Layer 7 of a small transformer language model trained on English Wikipedia (10 layers, counted from 0, width 128).
A neuron's activation on a vector x is SiLU(gate . x) times (in . x), where the dot is the dot product.
The model reads these tokens: "n" "ner" "ware" " set" " marked" " '" "D" "oul"

The vector x that enters this layer's MLP at each token. A number n stands for (n - 128) times 0.03.
0 "n": 97, 134, 131, 128, 103, 129, 125, 127, 137, 127, 101, 107, 110, 126, 116, 150, 149, 108, 141, 93, 108, 156, 99, 155, 109, 139, 91, 93, 126, 141, 127, 124, 140, 115, 134, 107, 145, 138, 150, 60, 120, 127, 165, 142, 130, 135, 152, 137, 110, 140, 96, 128, 135, 121, 111, 201, 120, 137, 146, 134, 110, 149, 93, 133, 98, 131, 85, 115, 129, 129, 136, 130, 171, 133, 187, 139, 115, 104, 160, 148, 108, 154, 132, 141, 150, 147, 145, 137, 140, 164, 137, 159, 113, 28, 135, 114, 102, 136, 176, 140, 128, 161, 115, 121, 107, 136, 131, 114, 143, 157, 120, 111, 148, 152, 128, 151, 118, 126, 119, 119, 139, 133, 115, 128, 111, 154, 150, 162
1 "ner": 95, 136, 126, 124, 101, 125, 126, 125, 130, 128, 107, 111, 119, 130, 123, 147, 146, 102, 136, 94, 106, 150, 101, 155, 119, 131, 91, 92, 125, 137, 127, 129, 138, 109, 126, 115, 138, 144, 144, 57, 130, 131, 161, 141, 130, 137, 151, 142, 110, 144, 96, 133, 142, 117, 109, 201, 119, 133, 149, 128, 114, 150, 97, 131, 110, 131, 91, 113, 135, 132, 127, 126, 174, 137, 194, 139, 115, 107, 165, 147, 110, 151, 128, 143, 151, 145, 153, 130, 141, 163, 145, 160, 112, 27, 126, 110, 106, 138, 177, 143, 126, 163, 114, 133, 117, 130, 134, 115, 140, 157, 118, 112, 147, 146, 130, 154, 129, 120, 121, 127, 138, 131, 115, 132, 109, 152, 155, 166
2 "ware": 105, 116, 127, 109, 121, 115, 135, 131, 110, 128, 101, 132, 159, 131, 120, 152, 138, 102, 119, 102, 95, 105, 94, 157, 152, 110, 111, 86, 95, 133, 116, 152, 165, 92, 137, 103, 128, 143, 135, 61, 128, 137, 131, 143, 140, 131, 135, 161, 105, 134, 103, 109, 139, 110, 101, 195, 129, 141, 145, 104, 134, 161, 123, 127, 125, 111, 104, 152, 132, 119, 111, 124, 149, 133, 172, 140, 132, 114, 157, 142, 129, 147, 106, 145, 121, 161, 164, 117, 150, 136, 153, 150, 101, 27, 140, 133, 122, 121, 179, 133, 130, 161, 130, 133, 135, 135, 123, 109, 143, 150, 123, 95, 163, 174, 106, 139, 125, 110, 124, 149, 112, 150, 120, 138, 117, 137, 159, 155
3 " set": 111, 122, 113, 104, 127, 120, 121, 128, 123, 148, 119, 128, 120, 149, 123, 157, 124, 109, 55, 89, 88, 120, 141, 155, 125, 82, 98, 85, 147, 139, 138, 118, 150, 131, 169, 108, 124, 161, 124, 86, 140, 129, 103, 144, 146, 135, 159, 167, 112, 116, 112, 117, 92, 118, 102, 162, 126, 150, 120, 120, 139, 129, 118, 128, 113, 116, 113, 137, 139, 138, 154, 135, 113, 127, 163, 159, 160, 125, 111, 139, 150, 130, 114, 132, 87, 117, 158, 121, 153, 136, 144, 144, 81, 7, 122, 114, 121, 115, 137, 124, 115, 112, 130, 140, 132, 140, 135, 87, 130, 118, 104, 113, 147, 156, 133, 121, 104, 143, 65, 142, 121, 163, 107, 128, 110, 146, 117, 193
4 " marked": 95, 135, 106, 123, 142, 119, 106, 143, 124, 110, 102, 118, 106, 130, 119, 147, 139, 144, 67, 105, 62, 166, 145, 145, 93, 98, 113, 95, 133, 134, 123, 138, 137, 129, 158, 93, 140, 141, 144, 77, 128, 128, 123, 149, 131, 131, 130, 170, 120, 119, 137, 115, 114, 124, 118, 175, 142, 175, 145, 130, 130, 141, 95, 140, 113, 144, 93, 132, 105, 143, 121, 125, 124, 139, 144, 140, 139, 107, 153, 148, 169, 125, 154, 155, 124, 140, 155, 106, 161, 148, 131, 137, 78, 30, 111, 142, 128, 83, 137, 155, 128, 94, 136, 119, 143, 153, 124, 120, 147, 139, 110, 97, 141, 147, 125, 135, 83, 151, 83, 168, 126, 155, 109, 153, 82, 141, 109, 122
5 " '": 112, 153, 140, 123, 143, 124, 95, 111, 104, 169, 119, 143, 122, 95, 114, 117, 132, 144, 118, 94, 117, 129, 129, 113, 150, 98, 106, 119, 116, 185, 60, 169, 199, 129, 101, 110, 131, 99, 133, 87, 155, 162, 98, 144, 135, 115, 141, 135, 111, 134, 140, 97, 139, 110, 143, 185, 108, 127, 131, 118, 101, 145, 122, 100, 124, 150, 109, 172, 95, 158, 132, 114, 100, 122, 103, 154, 123, 85, 117, 147, 158, 132, 155, 154, 98, 111, 111, 115, 178, 157, 107, 134, 113, 51, 149, 128, 93, 117, 140, 122, 115, 163, 89, 138, 147, 129, 137, 114, 163, 115, 123, 101, 116, 181, 134, 119, 85, 123, 73, 127, 141, 101, 94, 121, 129, 111, 145, 148
6 "D": 138, 113, 122, 106, 126, 126, 135, 123, 123, 121, 154, 99, 97, 152, 113, 137, 83, 110, 117, 109, 154, 53, 169, 121, 124, 103, 121, 153, 121, 142, 120, 132, 178, 100, 151, 87, 122, 113, 103, 115, 125, 160, 139, 123, 113, 142, 133, 135, 87, 106, 120, 136, 120, 104, 110, 187, 156, 148, 129, 122, 98, 165, 107, 97, 86, 110, 121, 161, 110, 150, 100, 122, 119, 128, 142, 141, 113, 126, 171, 156, 154, 135, 145, 149, 158, 108, 123, 107, 146, 114, 135, 181, 113, 56, 194, 112, 123, 153, 170, 137, 124, 158, 51, 122, 108, 127, 124, 120, 115, 129, 120, 115, 104, 112, 141, 125, 93, 141, 95, 109, 113, 158, 142, 141, 119, 145, 144, 152
7 "oul": 130, 123, 135, 129, 113, 68, 124, 101, 116, 113, 119, 147, 94, 119, 132, 115, 112, 100, 124, 131, 115, 57, 165, 119, 161, 136, 98, 111, 150, 130, 105, 171, 133, 128, 128, 91, 136, 131, 46, 119, 119, 135, 124, 134, 110, 134, 123, 103, 159, 157, 126, 107, 152, 92, 151, 149, 115, 168, 177, 119, 123, 160, 92, 156, 110, 107, 134, 156, 141, 145, 134, 100, 169, 154, 130, 142, 138, 122, 121, 164, 158, 110, 125, 131, 186, 141, 130, 144, 110, 118, 130, 104, 95, 83, 173, 105, 139, 118, 188, 122, 127, 90, 83, 125, 94, 95, 118, 121, 97, 141, 101, 66, 114, 112, 137, 136, 79, 118, 156, 143, 150, 129, 133, 154, 99, 148, 145, 140

Each question shows the input weights of one neuron of the MLP. A number n stands for (n - 128) times 0.0068.

n236 gate: 134, 98, 96, 118, 122, 151, 136, 123, 147, 112, 132, 137, 152, 127, 118, 107, 126, 142, 122, 129, 106, 128, 120, 99, 160, 106, 133, 113, 117, 127, 150, 138, 118, 116, 112, 155, 114, 151, 110, 116, 119, 100, 115, 101, 127, 131, 144, 117, 109, 78, 124, 112, 127, 96, 117, 121, 133, 155, 129, 127, 144, 150, 140, 124, 136, 95, 148, 103, 101, 164, 103, 116, 109, 134, 162, 128, 117, 112, 161, 101, 99, 152, 108, 118, 123, 136, 151, 111, 88, 110, 154, 94, 127, 167, 120, 161, 121, 122, 137, 99, 116, 105, 95, 110, 153, 120, 154, 128, 95, 142, 107, 109, 122, 96, 180, 104, 151, 101, 129, 106, 165, 113, 137, 152, 189, 117, 134, 149
n236 in: 120, 151, 117, 111, 141, 134, 135, 134, 125, 98, 128, 111, 167, 158, 141, 127, 132, 127, 146, 111, 143, 154, 158, 149, 98, 135, 124, 177, 135, 146, 128, 133, 129, 142, 172, 109, 124, 143, 180, 128, 127, 116, 112, 102, 75, 170, 103, 143, 105, 114, 120, 163, 170, 119, 106, 143, 137, 123, 93, 106, 91, 116, 149, 127, 121, 113, 127, 124, 116, 151, 127, 158, 121, 111, 85, 108, 159, 159, 97, 112, 138, 127, 57, 106, 154, 119, 140, 163, 75, 79, 123, 104, 101, 168, 114, 133, 117, 146, 73, 121, 142, 82, 111, 170, 142, 152, 128, 167, 167, 100, 65, 115, 129, 134, 105, 126, 114, 142, 118, 123, 109, 136, 108, 97, 124, 142, 109, 131
On which token does it fire most, and how strongly? 1 "ner", at about 0.85

n295 gate: 103, 113, 133, 103, 171, 168, 120, 125, 151, 105, 127, 125, 147, 111, 114, 120, 144, 113, 168, 103, 104, 120, 131, 146, 166, 129, 70, 103, 116, 94, 160, 109, 101, 129, 113, 146, 120, 120, 122, 86, 116, 127, 157, 148, 121, 117, 77, 114, 99, 129, 152, 129, 152, 105, 135, 101, 123, 151, 129, 150, 112, 147, 175, 90, 92, 105, 143, 105, 109, 134, 118, 144, 140, 154, 120, 130, 127, 105, 135, 128, 106, 147, 154, 88, 149, 136, 139, 113, 158, 145, 114, 136, 151, 149, 93, 157, 138, 158, 116, 121, 139, 109, 134, 101, 153, 124, 159, 118, 124, 107, 142, 120, 76, 154, 112, 101, 161, 160, 120, 98, 133, 147, 146, 129, 90, 142, 97, 149
n295 in: 140, 104, 141, 127, 165, 117, 162, 175, 109, 127, 124, 102, 114, 103, 144, 124, 140, 117, 136, 146, 130, 144, 130, 119, 163, 169, 155, 98, 97, 99, 159, 127, 108, 99, 154, 128, 148, 107, 166, 102, 108, 134, 180, 75, 114, 127, 111, 93, 160, 137, 172, 122, 155, 140, 133, 129, 161, 129, 121, 123, 122, 101, 127, 150, 104, 133, 124, 117, 122, 142, 155, 96, 100, 114, 154, 134, 93, 102, 119, 117, 139, 133, 157, 90, 125, 127, 141, 117, 129, 146, 131, 137, 124, 65, 135, 160, 150, 152, 184, 120, 130, 122, 120, 126, 80, 134, 115, 127, 132, 194, 66, 143, 138, 127, 114, 133, 170, 115, 102, 107, 135, 150, 140, 143, 118, 145, 123, 127
Its three highest activations, in order, are on tokens 0 "n", 1 "ner", 5 " '"

n55 gate: 113, 103, 148, 132, 158, 153, 101, 106, 134, 123, 113, 159, 144, 184, 132, 129, 127, 142, 112, 114, 157, 71, 116, 107, 173, 138, 139, 138, 106, 168, 107, 117, 80, 162, 160, 105, 127, 87, 126, 118, 105, 117, 117, 127, 131, 117, 97, 144, 145, 91, 112, 122, 103, 133, 142, 134, 125, 150, 122, 150, 113, 118, 131, 105, 145, 120, 120, 177, 144, 114, 149, 159, 137, 155, 142, 143, 162, 161, 94, 120, 129, 177, 92, 129, 126, 116, 164, 81, 116, 127, 121, 121, 142, 147, 122, 109, 131, 138, 138, 122, 155, 135, 171, 117, 105, 142, 127, 156, 118, 145, 150, 132, 142, 146, 93, 149, 134, 117, 161, 182, 125, 179, 129, 126, 171, 140, 177, 131
n55 in: 120, 115, 120, 115, 143, 134, 108, 108, 98, 152, 163, 153, 124, 117, 160, 157, 135, 154, 125, 121, 95, 120, 132, 141, 156, 108, 118, 132, 148, 127, 164, 111, 140, 173, 92, 107, 119, 140, 133, 118, 142, 96, 117, 146, 102, 115, 163, 129, 115, 129, 91, 117, 156, 110, 111, 133, 106, 74, 144, 89, 121, 142, 110, 91, 107, 130, 113, 136, 166, 158, 149, 70, 84, 114, 167, 136, 121, 121, 146, 105, 117, 115, 117, 129, 145, 149, 102, 138, 119, 131, 124, 142, 160, 155, 97, 168, 145, 153, 149, 145, 158, 124, 120, 155, 86, 131, 120, 105, 145, 136, 134, 104, 102, 148, 154, 184, 129, 138, 172, 115, 138, 125, 100, 154, 151, 181, 150, 125
Its two highest activations, in order, are on tokens 2 "ware", 4 " marked"

n149 gate: 124, 140, 146, 122, 205, 105, 97, 149, 133, 159, 150, 126, 128, 125, 147, 123, 150, 94, 138, 156, 123, 116, 74, 123, 111, 141, 132, 104, 82, 86, 107, 103, 138, 83, 102, 120, 127, 124, 121, 123, 110, 111, 146, 154, 118, 130, 171, 141, 128, 157, 122, 126, 116, 127, 139, 157, 182, 111, 116, 164, 132, 127, 159, 126, 139, 132, 106, 118, 131, 158, 132, 155, 151, 139, 86, 82, 141, 75, 103, 94, 128, 172, 119, 171, 169, 145, 96, 80, 136, 162, 156, 136, 169, 114, 154, 111, 95, 136, 90, 136, 120, 109, 141, 108, 125, 100, 142, 177, 136, 101, 130, 122, 110, 141, 163, 105, 176, 197, 138, 111, 124, 155, 140, 123, 121, 147, 121, 109
n149 in: 182, 189, 181, 174, 125, 91, 142, 167, 171, 113, 131, 174, 104, 118, 171, 156, 143, 121, 134, 170, 185, 150, 123, 123, 163, 166, 144, 120, 115, 124, 134, 142, 134, 131, 141, 159, 114, 97, 154, 142, 126, 90, 134, 156, 129, 138, 135, 131, 155, 163, 157, 125, 106, 116, 122, 113, 91, 138, 161, 137, 161, 163, 144, 118, 179, 126, 109, 113, 130, 126, 55, 104, 146, 142, 156, 124, 134, 79, 139, 111, 62, 116, 93, 137, 143, 113, 105, 111, 119, 96, 86, 145, 124, 150, 113, 112, 122, 103, 129, 128, 108, 156, 55, 130, 123, 131, 139, 115, 156, 152, 145, 89, 148, 159, 70, 91, 74, 133, 141, 120, 138, 119, 128, 151, 126, 107, 128, 115
Its three highest activations, in order, are on tokens 3 " set", 4 " marked", 6 "D"

n179 gate: 105, 90, 120, 178, 111, 145, 119, 129, 153, 134, 138, 158, 148, 114, 118, 120, 127, 124, 98, 162, 93, 121, 122, 129, 135, 110, 127, 105, 143, 165, 116, 112, 97, 63, 79, 118, 138, 141, 129, 91, 157, 124, 104, 150, 103, 104, 132, 79, 160, 130, 130, 91, 143, 140, 123, 167, 110, 123, 128, 103, 134, 106, 156, 143, 124, 144, 138, 135, 136, 121, 118, 105, 165, 128, 85, 150, 113, 106, 130, 117, 120, 119, 114, 145, 134, 129, 139, 139, 137, 144, 137, 60, 142, 129, 77, 114, 109, 155, 66, 107, 108, 148, 113, 104, 122, 118, 140, 121, 153, 130, 120, 132, 79, 118, 94, 125, 123, 159, 163, 120, 131, 193, 166, 67, 127, 170, 101, 138
n179 in: 124, 151, 102, 137, 113, 135, 111, 127, 111, 149, 137, 112, 157, 123, 116, 146, 155, 150, 96, 147, 124, 94, 132, 151, 165, 111, 146, 143, 139, 160, 85, 190, 146, 138, 110, 123, 116, 85, 128, 89, 159, 124, 102, 138, 144, 140, 115, 142, 197, 109, 164, 112, 110, 124, 124, 105, 155, 137, 168, 132, 141, 147, 137, 113, 105, 115, 157, 142, 91, 100, 129, 128, 124, 132, 166, 58, 132, 98, 107, 90, 150, 132, 125, 179, 120, 119, 124, 141, 119, 139, 88, 144, 113, 121, 144, 85, 104, 146, 81, 145, 124, 140, 130, 99, 162, 103, 108, 136, 112, 143, 168, 77, 133, 160, 121, 102, 120, 136, 138, 132, 104, 191, 140, 132, 137, 106, 160, 104
On which token does it fire most? 5 " '"

n151 gate: 114, 109, 97, 184, 120, 167, 124, 130, 131, 130, 125, 140, 147, 131, 126, 130, 122, 126, 130, 121, 119, 124, 171, 98, 124, 137, 179, 154, 106, 119, 130, 147, 133, 133, 146, 137, 135, 117, 142, 150, 121, 130, 163, 140, 117, 152, 148, 138, 134, 127, 119, 148, 161, 124, 151, 156, 143, 136, 148, 139, 129, 174, 162, 134, 125, 138, 120, 102, 109, 119, 120, 165, 143, 156, 105, 153, 143, 121, 129, 139, 98, 159, 120, 93, 129, 111, 116, 124, 104, 117, 97, 127, 142, 144, 95, 141, 142, 129, 159, 127, 127, 128, 113, 118, 140, 130, 100, 101, 109, 132, 150, 149, 158, 134, 156, 151, 112, 160, 146, 143, 130, 170, 141, 174, 111, 147, 175, 96
n151 in: 117, 137, 128, 127, 108, 159, 129, 153, 110, 166, 131, 127, 149, 117, 113, 95, 134, 157, 135, 93, 158, 141, 106, 136, 113, 142, 150, 153, 96, 89, 125, 107, 144, 141, 173, 101, 118, 138, 149, 148, 122, 120, 126, 114, 105, 151, 103, 117, 99, 134, 117, 159, 90, 122, 119, 178, 125, 105, 161, 129, 134, 107, 147, 127, 124, 164, 104, 122, 133, 101, 152, 167, 131, 160, 122, 141, 111, 123, 170, 140, 157, 141, 131, 120, 129, 106, 94, 104, 134, 102, 130, 115, 124, 117, 146, 174, 141, 113, 160, 148, 118, 164, 94, 110, 116, 145, 116, 129, 127, 138, 149, 105, 152, 108, 164, 149, 136, 163, 125, 129, 134, 150, 90, 117, 111, 132, 121, 98
Its two highest activations, in order, are on tokens 6 "D", 3 " set"

n186 gate: 126, 140, 113, 156, 142, 108, 108, 83, 107, 156, 158, 158, 111, 158, 142, 125, 135, 118, 123, 122, 89, 113, 116, 102, 170, 136, 99, 141, 126, 149, 142, 129, 114, 144, 127, 122, 116, 140, 148, 170, 184, 126, 152, 153, 122, 149, 128, 111, 159, 106, 134, 133, 133, 163, 163, 136, 164, 122, 118, 133, 115, 92, 127, 141, 107, 164, 129, 162, 121, 183, 118, 127, 159, 150, 114, 86, 113, 108, 140, 134, 140, 146, 123, 120, 114, 125, 134, 127, 108, 120, 133, 161, 125, 84, 139, 115, 117, 121, 132, 138, 133, 130, 149, 150, 137, 110, 155, 159, 135, 126, 107, 157, 113, 147, 162, 84, 92, 129, 148, 125, 135, 163, 103, 119, 138, 162, 134, 135
n186 in: 123, 138, 119, 98, 103, 142, 151, 111, 173, 130, 187, 175, 132, 148, 123, 130, 167, 112, 106, 134, 111, 120, 110, 108, 147, 100, 94, 176, 125, 104, 138, 185, 138, 114, 127, 163, 97, 144, 106, 85, 158, 111, 109, 168, 129, 140, 109, 149, 134, 123, 101, 124, 131, 164, 117, 129, 130, 144, 93, 148, 126, 127, 113, 133, 103, 145, 122, 154, 110, 157, 108, 104, 130, 171, 141, 114, 131, 116, 106, 115, 138, 107, 139, 127, 134, 81, 158, 155, 145, 124, 120, 89, 138, 118, 110, 120, 101, 144, 115, 114, 109, 121, 134, 115, 136, 98, 147, 123, 137, 144, 167, 151, 141, 116, 122, 109, 101, 127, 127, 111, 129, 89, 138, 125, 134, 112, 130, 150
Its three highest activations, in order, are on tokens 5 " '", 3 " set", 7 "oul"

n74 gate: 106, 96, 123, 113, 109, 154, 124, 138, 130, 139, 117, 143, 156, 117, 115, 149, 129, 107, 62, 118, 110, 90, 204, 159, 122, 144, 136, 109, 135, 119, 161, 127, 122, 89, 124, 119, 123, 114, 171, 132, 114, 125, 126, 149, 162, 139, 138, 151, 98, 175, 149, 169, 90, 113, 135, 125, 125, 106, 134, 192, 140, 130, 133, 157, 114, 141, 179, 125, 135, 127, 100, 79, 126, 127, 110, 152, 148, 176, 111, 96, 136, 103, 151, 172, 124, 109, 116, 133, 134, 138, 155, 113, 83, 129, 102, 155, 114, 158, 181, 132, 136, 147, 139, 89, 116, 134, 82, 132, 138, 98, 134, 93, 129, 131, 117, 108, 118, 150, 126, 55, 110, 116, 114, 97, 108, 95, 109, 147
n74 in: 139, 155, 148, 152, 124, 194, 81, 140, 107, 125, 176, 140, 146, 144, 109, 142, 109, 135, 82, 114, 83, 115, 141, 136, 149, 148, 145, 110, 127, 167, 108, 89, 118, 60, 103, 132, 89, 132, 134, 118, 130, 127, 133, 140, 130, 90, 65, 151, 196, 88, 136, 112, 139, 121, 116, 89, 142, 155, 136, 126, 121, 116, 106, 122, 100, 93, 123, 133, 200, 113, 149, 99, 168, 124, 126, 132, 74, 130, 120, 114, 172, 106, 139, 143, 149, 179, 143, 131, 120, 131, 65, 103, 148, 107, 154, 154, 147, 114, 131, 119, 150, 177, 112, 131, 189, 129, 161, 84, 140, 194, 117, 163, 134, 111, 169, 116, 126, 115, 123, 161, 117, 175, 112, 148, 146, 117, 156, 159
On which token does it fire most, and how strongly? 3 " set", at about 2.3